Layer 3 of a small transformer language model trained on English Wikipedia (11 layers, counted from 0, width 96).
A neuron adds its activation times its output weights to the MLP's output. To switch it off is to set its activation to zero at one token and run the rest of the model.

Output weights of the MLP neurons that the questions are about. A number n stands for n times 0.0044.
n30: 25 -5 11 7 -5 31 39 34 23 5 -7 22 15 11 -19 -35 -6 -27 27 27 10 -13 -7 -26 -2 27 -15 -5 22 5 -28 27 -4 -6 -4 33 21 15 27 5 -31 -12 6 8 16 12 -8 -18 -7 23 -15 -15 -35 -39 8 12 -22 -19 11 -17 -38 -18 4 -4 15 -19 22 -23 -5 15 -24 1 22 -14 2 2 11 -4 -7 -36 22 7 23 14 16 12 1 -38 -28 6 -21 -8 21 10 29 29
n38: -5 -16 12 -8 -15 -16 6 -1 3 17 -7 11 7 -17 -2 42 -14 2 16 6 9 11 -13 -2 4 -27 -10 8 -3 -11 32 -5 2 -10 -23 54 37 6 16 13 7 39 -25 14 -9 -27 41 -5 -14 -3 -1 28 21 41 38 2 8 -14 -17 -13 -5 -13 5 5 -6 14 -1 -7 -2 6 -29 -19 29 -31 -25 -20 -10 -24 -16 11 17 1 10 4 -1 -5 -2 -17 -26 14 -32 -5 -20 -10 36 -29
n52: 20 19 26 -2 53 -40 57 -16 4 -12 -24 -6 -20 -27 -1 -11 20 37 -20 -25 -41 14 9 -5 -7 -3 -9 28 15 -8 22 -27 38 -25 6 -51 -26 -18 -7 -8 13 -2 -38 -25 -11 -6 -8 -12 17 -4 14 19 5 -24 -30 -13 18 35 18 -19 -13 4 -11 8 -10 -17 15 -8 26 -33 4 -20 -1 -1 -5 17 19 -25 27 7 4 -3 21 21 28 0 -22 -1 35 11 0 10 34 -12 -62 21
n58: 2 -7 26 -6 16 23 -27 -13 -9 -4 -1 -17 -39 23 44 9 -10 -6 1 10 29 13 12 -40 -23 -3 -27 1 28 -5 30 30 13 -29 -10 -42 -10 55 18 25 -14 -20 19 4 -10 -23 -16 23 20 -22 9 -8 -7 29 -4 -41 -17 8 -11 23 -17 -15 9 -20 -9 -40 3 -18 2 -14 2 28 -5 10 15 -33 6 17 4 27 -16 15 -23 13 -2 25 -18 -10 -10 -21 23 -17 13 -8 5 4
n63: -10 -13 22 -16 14 -24 12 -5 -20 -16 -3 10 17 34 -37 5 -2 10 -16 -16 10 11 27 -1 -13 -22 -14 -37 -20 -42 -5 -25 40 -1 2 -29 -54 -64 -20 5 31 6 2 -28 -28 -12 11 29 -32 -47 27 6 0 24 35 -4 0 -47 2 17 -18 81 -2 5 19 -20 -44 -38 -30 28 -9 -31 -38 15 -19 31 20 -22 -10 4 -39 -28 0 26 20 26 29 1 8 28 2 -11 -16 -6 -6 5
n110: 1 -20 9 15 -22 -14 -28 6 16 15 -41 -37 -5 9 -15 33 -4 6 -10 -22 17 0 -22 -4 1 0 2 5 11 0 15 -7 0 -12 -3 -18 -27 -6 -9 -14 -5 -5 -23 -23 -7 1 -16 -4 15 12 13 16 8 17 9 -2 -19 -8 7 -18 16 28 37 -1 18 2 0 47 15 6 11 23 0 7 -5 5 0 13 -10 4 12 16 -2 8 -29 -16 3 -1 16 5 -31 -15 25 -15 21 0
n135: 5 -2 15 -20 21 -23 -17 5 -4 -7 -8 -37 14 14 51 3 -42 -24 -11 -11 7 -1 -34 -39 -1 16 26 11 -6 57 -13 25 6 3 1 -10 5 25 -17 -5 16 34 -42 -20 -9 41 4 13 15 11 -12 -19 -16 -4 -64 13 1 -3 1 -50 10 -15 -35 39 53 14 1 10 28 21 -14 -48 24 6 11 -42 11 -1 0 13 -16 -18 12 -18 -10 -33 -6 16 79 -19 1 -39 -61 -26 -1 -10
n172: -43 -2 -14 -5 26 -25 20 19 25 29 32 61 -26 -42 -22 65 35 27 -11 -10 11 15 -32 -32 35 21 -3 -28 -17 -14 -5 -11 -29 -24 20 -3 -26 -29 -44 -4 4 13 20 -48 6 -36 -51 -21 -30 10 -38 -14 30 -16 25 -14 5 -17 2 24 -27 -42 22 32 -12 6 25 7 -1 -31 40 -3 -34 8 6 -2 -43 51 -25 26 33 21 25 -35 -16 -42 -17 38 -43 58 -1 23 -25 -39 30 13
n203: -3 17 -34 23 -15 11 -20 3 6 -3 -17 -9 12 5 7 19 -10 15 13 -31 -14 43 -3 4 39 -25 -35 3 14 -5 14 -15 12 13 9 -22 -53 18 17 -36 15 -22 -9 -2 -5 -13 -35 -37 -5 -3 -17 -16 5 -27 11 1 -24 6 7 -56 -6 -12 -28 -34 -21 -7 -4 53 -3 -4 16 38 30 -15 1 -23 4 -3 -28 -27 -17 21 15 -43 -14 -57 8 -45 31 -31 33 4 22 -16 1 26
n223: -8 -9 -15 3 -14 1 -34 15 -18 -32 36 -45 55 -15 -34 -14 2 -3 -10 6 34 38 -50 23 10 -18 15 -42 -43 23 -27 -8 8 31 -9 13 3 36 10 12 88 -18 30 -20 -30 -31 -26 -23 15 8 -35 -30 -17 6 -17 46 -42 21 34 13 41 18 -18 7 49 32 -3 28 -25 0 -58 10 -15 -9 -6 -1 3 6 35 4 -9 27 15 23 15 3 72 -41 50 14 3 -3 -32 -4 -37 -12
n253: -18 -62 -8 1 47 -4 12 9 5 3 0 -21 36 9 50 3 -10 -3 5 -9 0 22 -6 -22 -35 35 3 32 -30 17 -12 -3 -12 -15 0 16 -3 -36 -3 -17 -20 29 -4 -10 35 5 16 -6 -52 -8 -19 16 -2 18 -7 -15 -9 14 -46 -3 -6 -40 -26 -10 9 5 -7 36 12 21 25 -5 7 -19 -26 0 17 -21 33 -23 -21 -6 10 -4 -7 7 13 23 27 8 35 -37 36 -21 4 -3
n260: -30 19 5 7 -21 6 -21 48 41 1 43 -7 -26 11 -22 29 -23 -9 -30 -5 7 18 -32 -23 -12 -34 9 47 -9 -17 15 28 19 22 8 16 15 -45 -7 28 9 -17 28 -25 41 29 -23 -30 -13 -6 -47 37 2 11 -29 48 10 -18 -42 36 17 5 10 16 -8 -37 3 6 -1 17 -3 -29 -34 0 -29 10 36 -11 -1 -2 -25 -18 -12 8 -26 -22 2 52 16 67 12 -17 41 -24 -4 34
n337: 11 -2 -8 -1 26 1 27 -19 -12 -10 -8 23 -28 -44 35 -20 -21 -31 21 -3 -22 10 32 15 13 -25 26 -13 -31 16 20 1 30 5 58 -13 33 3 1 29 -17 72 18 5 27 27 7 -33 -4 37 -8 30 -1 14 9 -12 31 -38 -48 -4 -17 -5 -7 -14 6 -28 7 12 24 -10 5 -16 -10 -17 -15 -28 -20 12 5 -13 22 57 -11 -3 -5 -1 -34 38 26 -38 -5 -10 -2 41 1 4
n349: 40 4 -22 3 11 8 -46 20 8 -3 1 38 -30 -26 -14 -1 -13 20 1 17 -23 21 33 -5 13 33 3 -25 -41 11 13 -12 20 -53 21 -29 5 1 -2 8 11 12 11 13 -1 6 -30 12 48 -2 -12 -11 3 22 28 -39 -1 -17 9 7 7 -13 21 22 -1 -29 10 -47 26 40 2 7 4 -20 1 -1 -5 -15 -19 -35 -2 -11 -2 -11 -10 20 12 -4 -9 17 -39 -13 -22 22 -9 -33
n367: 29 -31 15 -12 9 -15 13 51 51 -26 24 10 1 0 -16 -19 -23 56 -17 -5 40 4 -34 1 20 -14 31 21 13 -8 -28 -12 -6 -1 -15 -11 2 8 26 22 -49 -6 27 10 5 5 8 -22 20 -32 -17 24 -24 -41 0 40 17 6 -18 34 -42 38 -7 13 26 16 -2 18 6 -2 -42 -53 -6 -19 6 -25 -17 -3 26 30 -7 -19 13 -34 11 6 12 -23 26 -52 -43 -8 -17 61 20 -2
n370: 0 -12 27 6 17 -95 5 -44 32 7 -9 -2 15 17 4 14 -19 -48 46 43 4 17 -23 1 2 -11 26 43 44 4 11 28 -8 25 -1 -2 10 -10 -8 -5 -6 -10 6 23 -40 3 41 12 -4 12 23 5 -29 -6 -27 -30 -23 51 37 -6 27 -33 -21 3 44 26 16 -21 -8 15 -7 -41 -15 -9 -10 4 23 -1 -43 -15 -26 26 -4 -8 2 5 -30 5 -31 -1 -18 -38 26 30 -27 -34

Each question names a token from some text and the token that comes next. It shows the activations a of the neurons there, in the order above. A number n stands for n times 0.21.

Then comes g, the gradient of the next token's log-probability with respect to the MLP's output, scaled to length 1. A neuron's effect is roughly proportional to its activation times (output weights . g). A number n stands for n times 0.0041.

"ear", then "\n"
a: -1 0 -1 -1 0 0 0 2 31 5 0 -1 3 -3 22 0
g: 8 -20 -2 -11 28 22 2 -9 18 8 33 45 -39 1 -27 5 9 -15 -8 -2 -30 5 -8 30 -3 -38 -70 17 -7 -52 37 28 47 -18 -4 35 -9 -32 -1 22 -29 -21 -28 -19 -16 -21 32 -13 5 31 11 -13 -27 -6 27 -7 11 1 27 12 36 -13 -34 3 8 0 -4 44 22 2 32 66 32 -47 -5 32 -42 -1 -21 -10 8 11 -31 -15 35 -18 -26 29 -3 24 -12 -19 -33 -17 16 -6
Switching off which neuron hurts the next token most? n203

"ill", then " f"
a: -3 -2 0 0 1 2 0 0 -1 -2 -15 1 0 0 59 -1
g: -14 -22 27 0 21 10 -39 -19 -17 -24 -28 37 -2 -18 -39 -1 29 3 -10 29 -38 -14 -29 27 17 -5 18 -11 -10 24 29 -28 6 1 17 -26 0 3 -23 -1 -47 22 -13 31 -18 13 36 18 24 -28 -25 5 34 -10 1 14 -1 -7 12 -22 36 49 -6 28 -17 15 -41 -24 3 -7 -23 43 20 24 -52 -54 22 33 -27 -47 -37 13 11 16 -21 6 -46 31 -6 -20 -19 49 -33 19 -8 -14
Switching off which neuron hurts the next token most? n253

" sc", then "i"
a: -1 12 -3 1 -2 0 0 -1 0 0 -1 1 0 -1 0 0
g: 5 19 1 44 54 5 -7 -31 32 18 4 2 -8 -38 13 51 -18 -8 -6 29 31 58 13 -19 -12 -35 51 8 -22 63 19 38 2 -37 -12 31 14 -19 -10 1 21 -21 -17 -33 -15 42 27 23 7 47 -7 2 26 11 23 -15 1 28 -18 20 -14 -6 11 28 -14 -20 -24 24 -8 -3 -14 1 -10 20 6 9 4 -39 31 -3 -15 26 13 7 23 14 -11 3 -38 23 -52 -10 17 1 46 40
Switching off which neuron hurts the next token most? n38

"inal", then " ag"
a: -16 -7 7 2 -3 1 2 1 38 -7 0 0 -1 -10 1 -42
g: 10 10 21 -6 13 2 -40 -16 -10 -3 -9 0 -26 -16 -34 -3 -52 -45 4 25 8 12 4 -24 -10 1 23 -35 -32 22 36 29 13 27 34 34 14 48 18 15 16 29 -15 -26 6 -14 -44 20 -10 -75 13 -17 -18 25 -3 5 -16 -39 -35 -1 -4 -24 -11 58 26 23 -18 18 21 20 -20 32 -33 -25 32 -25 -24 9 17 -17 -9 -34 26 0 34 -15 42 -33 22 -31 2 7 13 -1 34 -7
Switching off which neuron hurts the next token most? n370

" con", then "du"
a: -2 4 2 0 -3 0 -1 0 -11 0 1 -22 10 1 -2 0
g: 43 14 -8 -37 9 52 -33 32 9 -14 23 25 15 13 45 30 49 -1 35 10 -49 36 -7 29 -30 9 -27 -25 19 16 1 43 26 -33 -15 -14 7 -8 -10 8 -50 25 7 -8 40 -19 35 19 22 4 40 21 -25 17 -24 -26 23 0 38 -25 39 -4 12 5 -12 -35 -14 8 -23 -20 -3 26 28 18 24 -12 -24 8 -36 9 14 -16 -26 -18 42 -41 -18 3 -20 -23 7 7 6 -19 18 29
Switching off which neuron hurts the next token most? n260

"im", then "s"
a: -3 -1 0 -2 -1 -1 -3 24 0 0 -8 1 -2 2 0 2
g: -27 8 3 -19 7 32 31 38 -56 -28 17 -47 -12 -45 18 2 5 26 24 -7 14 -14 -3 -7 -31 -17 -5 3 5 -5 -20 2 -2 0 2 36 -10 -21 16 -1 -41 43 6 -4 6 -33 -32 17 -2 -32 -26 -14 90 -18 -40 15 -15 8 18 -11 -36 -24 3 -35 -26 -12 14 -19 -58 16 46 -37 -22 -6 11 23 -16 -33 -36 -26 20 -18 -12 -13 -28 -12 -15 -23 -23 11 11 -17 11 -32 9 -18
Switching off which neuron hurts the next token most? n172

"l", then "-"
a: 1 10 0 -2 2 0 1 2 -1 0 -2 -1 0 -2 11 6
g: 2 15 -17 15 -35 -41 -5 -11 -15 3 34 -1 20 24 -2 -5 -1 10 -38 28 57 -7 21 -12 -15 -14 -50 5 -5 -19 -17 -10 -49 24 39 -16 48 -2 -26 0 -32 -8 -40 -15 -35 -8 -3 -6 -36 -32 14 -23 -3 19 -13 16 44 -23 11 9 5 -44 -45 53 25 -15 -17 -2 12 20 21 31 27 43 -26 -49 -28 0 31 -2 -7 -27 -6 4 -42 10 -2 15 -6 14 53 2 10 -36 20 -2
Which neuron, switched off, raises the next token's probability most? n367

"ions", then "hip"
a: -5 -44 -7 -1 -4 0 1 0 -2 0 0 0 3 2 1 -2
g: -5 -20 12 -8 -10 7 41 -20 -24 -21 32 13 6 34 58 -11 26 -9 -24 -13 -29 19 -23 -30 13 -27 26 -16 -31 18 55 -16 5 -1 -34 -65 -12 3 17 -19 7 7 18 7 -13 33 28 2 -41 -58 5 24 -3 -51 3 1 -19 -21 -6 -43 37 -15 4 -9 11 -36 28 -2 -12 -34 -6 30 27 -7 5 -14 27 -8 13 -3 -10 24 29 29 -23 64 -3 2 24 -17 21 -5 34 7 11 41
Switching off which neuron hurts the next token most? n38

"s", then "ign"
a: 1 3 1 -2 1 0 2 1 2 0 2 -1 0 -9 -4 -3
g: 27 13 6 16 -22 -24 36 17 -20 7 0 12 32 39 12 7 2 -7 -27 -1 -40 5 -6 26 -14 -40 -10 32 8 18 17 -9 -24 1 4 -7 -42 35 -24 -17 -14 -13 16 -25 16 4 -20 11 -25 -3 20 33 -3 25 -13 53 -33 -20 15 32 18 6 -13 -33 52 -31 6 37 -25 -46 14 7 41 15 24 -12 17 42 11 -12 -17 -30 -57 -5 49 -5 -13 14 57 53 21 -1 1 -18 8 39
Switching off which neuron hurts the next token most? n349

"ll", then "in"
a: 0 1 3 -3 0 3 0 1 -2 8 -6 -4 -1 1 68 0
g: -13 -37 43 -10 11 44 -22 -9 12 28 -5 18 -13 -13 19 -7 17 31 -22 10 -7 4 -16 3 -24 -11 50 17 8 9 -5 2 -12 34 28 -13 -24 40 -6 23 0 1 14 -15 25 7 9 -42 16 -15 14 -26 -28 17 -39 -11 37 -31 -45 -36 -18 -8 27 29 18 -38 12 -7 -29 18 -4 62 -8 65 12 -16 35 12 9 -48 -20 -29 -4 -57 5 8 5 -34 6 8 17 -48 1 -7 -11 43
Switching off which neuron hurts the next token most? n367

"ran", then " T"
a: -13 12 -1 -21 -35 -2 2 -2 -1 1 0 0 1 2 2 -1
g: -21 -14 -40 -24 -24 -5 -48 13 -28 37 -28 -34 -15 -10 45 -13 1 -27 23 17 29 -60 16 14 -9 35 -60 13 27 -18 -38 25 0 8 -39 -35 2 17 10 -65 21 -16 -13 -5 -11 -12 15 -14 -6 21 -44 -9 -22 47 24 -2 -24 8 22 27 22 -9 4 17 -18 33 -2 -7 32 -20 -23 44 -7 18 -16 -23 11 -14 -15 27 -40 25 2 -10 11 -12 -29 16 -1 19 -29 17 -32 -8 -17 19
Switching off which neuron hurts the next token most? n63

"el", then "a"
a: 11 2 -3 -2 0 2 2 0 -2 1 0 0 0 -2 -4 0
g: -17 -46 -5 -47 13 -6 43 37 -23 17 11 19 26 1 9 -16 45 18 -64 0 -8 22 9 20 -33 -28 36 -34 3 18 -43 33 -15 10 0 -20 1 -26 6 30 -10 30 30 12 -51 28 0 7 28 -27 31 -27 -7 -14 -5 -5 13 -26 -7 3 -10 4 -19 23 -7 -9 31 31 -6 -34 37 46 -21 -21 -44 20 25 -20 14 37 -32 22 -12 -25 29 51 -9 -7 14 -28 2 27 -26 4 -10 -8
Which neuron, switched off, raises the next token's probability most? n30

"ed", then "ish"
a: -3 2 -3 12 2 3 29 -10 -1 48 1 0 -2 0 4 0
g: -10 -28 36 26 -28 18 -6 -15 5 15 -16 -10 -15 -30 -9 -5 -38 -33 -14 -5 -21 -26 -24 34 23 -23 -10 -11 -28 -31 -12 29 -8 0 -44 -12 22 2 -4 1 12 -20 2 1 28 85 -2 -17 -15 -50 3 -3 39 -17 0 31 36 8 4 11 -6 -6 -3 29 17 21 -13 -6 -31 12 -45 -32 -24 13 24 -34 4 -31 25 -7 6 42 -18 63 29 -45 17 -16 18 -4 8 40 37 -8 -41 -22
Switching off which neuron hurts the next token most? n223

"en", then " "
a: 0 0 -1 26 0 -1 -3 20 6 0 -2 -3 -2 2 -14 1
g: -28 -22 -23 74 -12 26 -33 45 19 17 -25 -8 -36 5 -15 46 21 22 -9 -17 -7 -6 -11 28 -10 45 -25 24 34 -25 16 13 -14 13 -22 -22 33 -43 -3 12 17 13 16 7 -32 -28 -9 13 16 -27 46 18 -18 28 7 8 -33 -12 2 47 -25 -22 -60 25 49 -28 15 4 38 -19 9 -13 -7 2 -2 -2 -6 -21 16 7 -2 -17 15 37 -23 -9 10 18 27 43 37 -25 -7 22 -8 -4
Switching off which neuron hurts the next token most? n58

" Con", then "fer"
a: 0 2 0 0 4 0 -1 0 -1 2 1 0 -2 4 -55 0
g: -16 28 -42 14 -18 -11 -9 -22 -33 35 36 3 -2 9 11 -5 -20 -16 17 -16 -7 -4 28 -26 1 -30 41 35 32 -49 31 -35 0 -23 19 44 -47 11 8 -23 5 14 12 -3 -3 -43 -20 2 31 -19 -1 21 -30 -12 -16 -30 34 13 -8 -26 16 2 -11 17 6 8 -34 -22 9 24 21 21 6 -19 7 -43 -18 -46 -43 19 -39 -27 -56 -13 0 -15 -6 -27 -36 -12 -1 -10 -24 -12 23 68
Switching off which neuron hurts the next token most? n367

"-", then " Re"
a: -3 1 -2 -2 1 1 3 48 0 0 2 0 -3 0 -1 -1
g: 37 30 12 10 29 31 -34 20 -6 45 5 3 -21 -4 -27 -23 -20 -1 7 -9 -30 -1 8 41 16 5 -22 12 2 -63 27 -14 13 -26 23 5 -34 -3 46 24 46 52 18 9 -16 -9 -23 -32 -1 24 -26 36 -17 26 -20 -8 3 2 8 17 -1 33 12 -19 -50 -46 44 -31 -15 -60 -4 17 50 11 18 -13 -10 16 13 28 -6 41 20 -10 -3 -8 -30 15 -21 -28 1 17 5 -10 1 40
Switching off which neuron hurts the next token most? n172

"==", then "=="
a: -2 0 4 -1 1 0 1 92 0 1 2 1 0 -1 18 -2
g: -31 -22 -22 -24 17 -15 -10 -6 26 8 35 -8 -26 7 26 -54 -2 -18 -9 -6 -18 -7 20 -7 6 -7 -39 35 0 7 -10 -46 36 38 4 -12 18 21 13 -33 29 11 -19 11 3 7 0 -57 -23 6 -47 24 5 41 -33 39 -62 44 -38 -24 -2 -21 -48 14 -2 -8 -3 7 -17 -9 -32 0 -22 8 64 -1 24 -18 11 -15 -5 29 -18 13 -26 2 -4 7 40 -5 25 45 -20 -3 36 -1
Which neuron, switched off, raises the next token's probability most? n172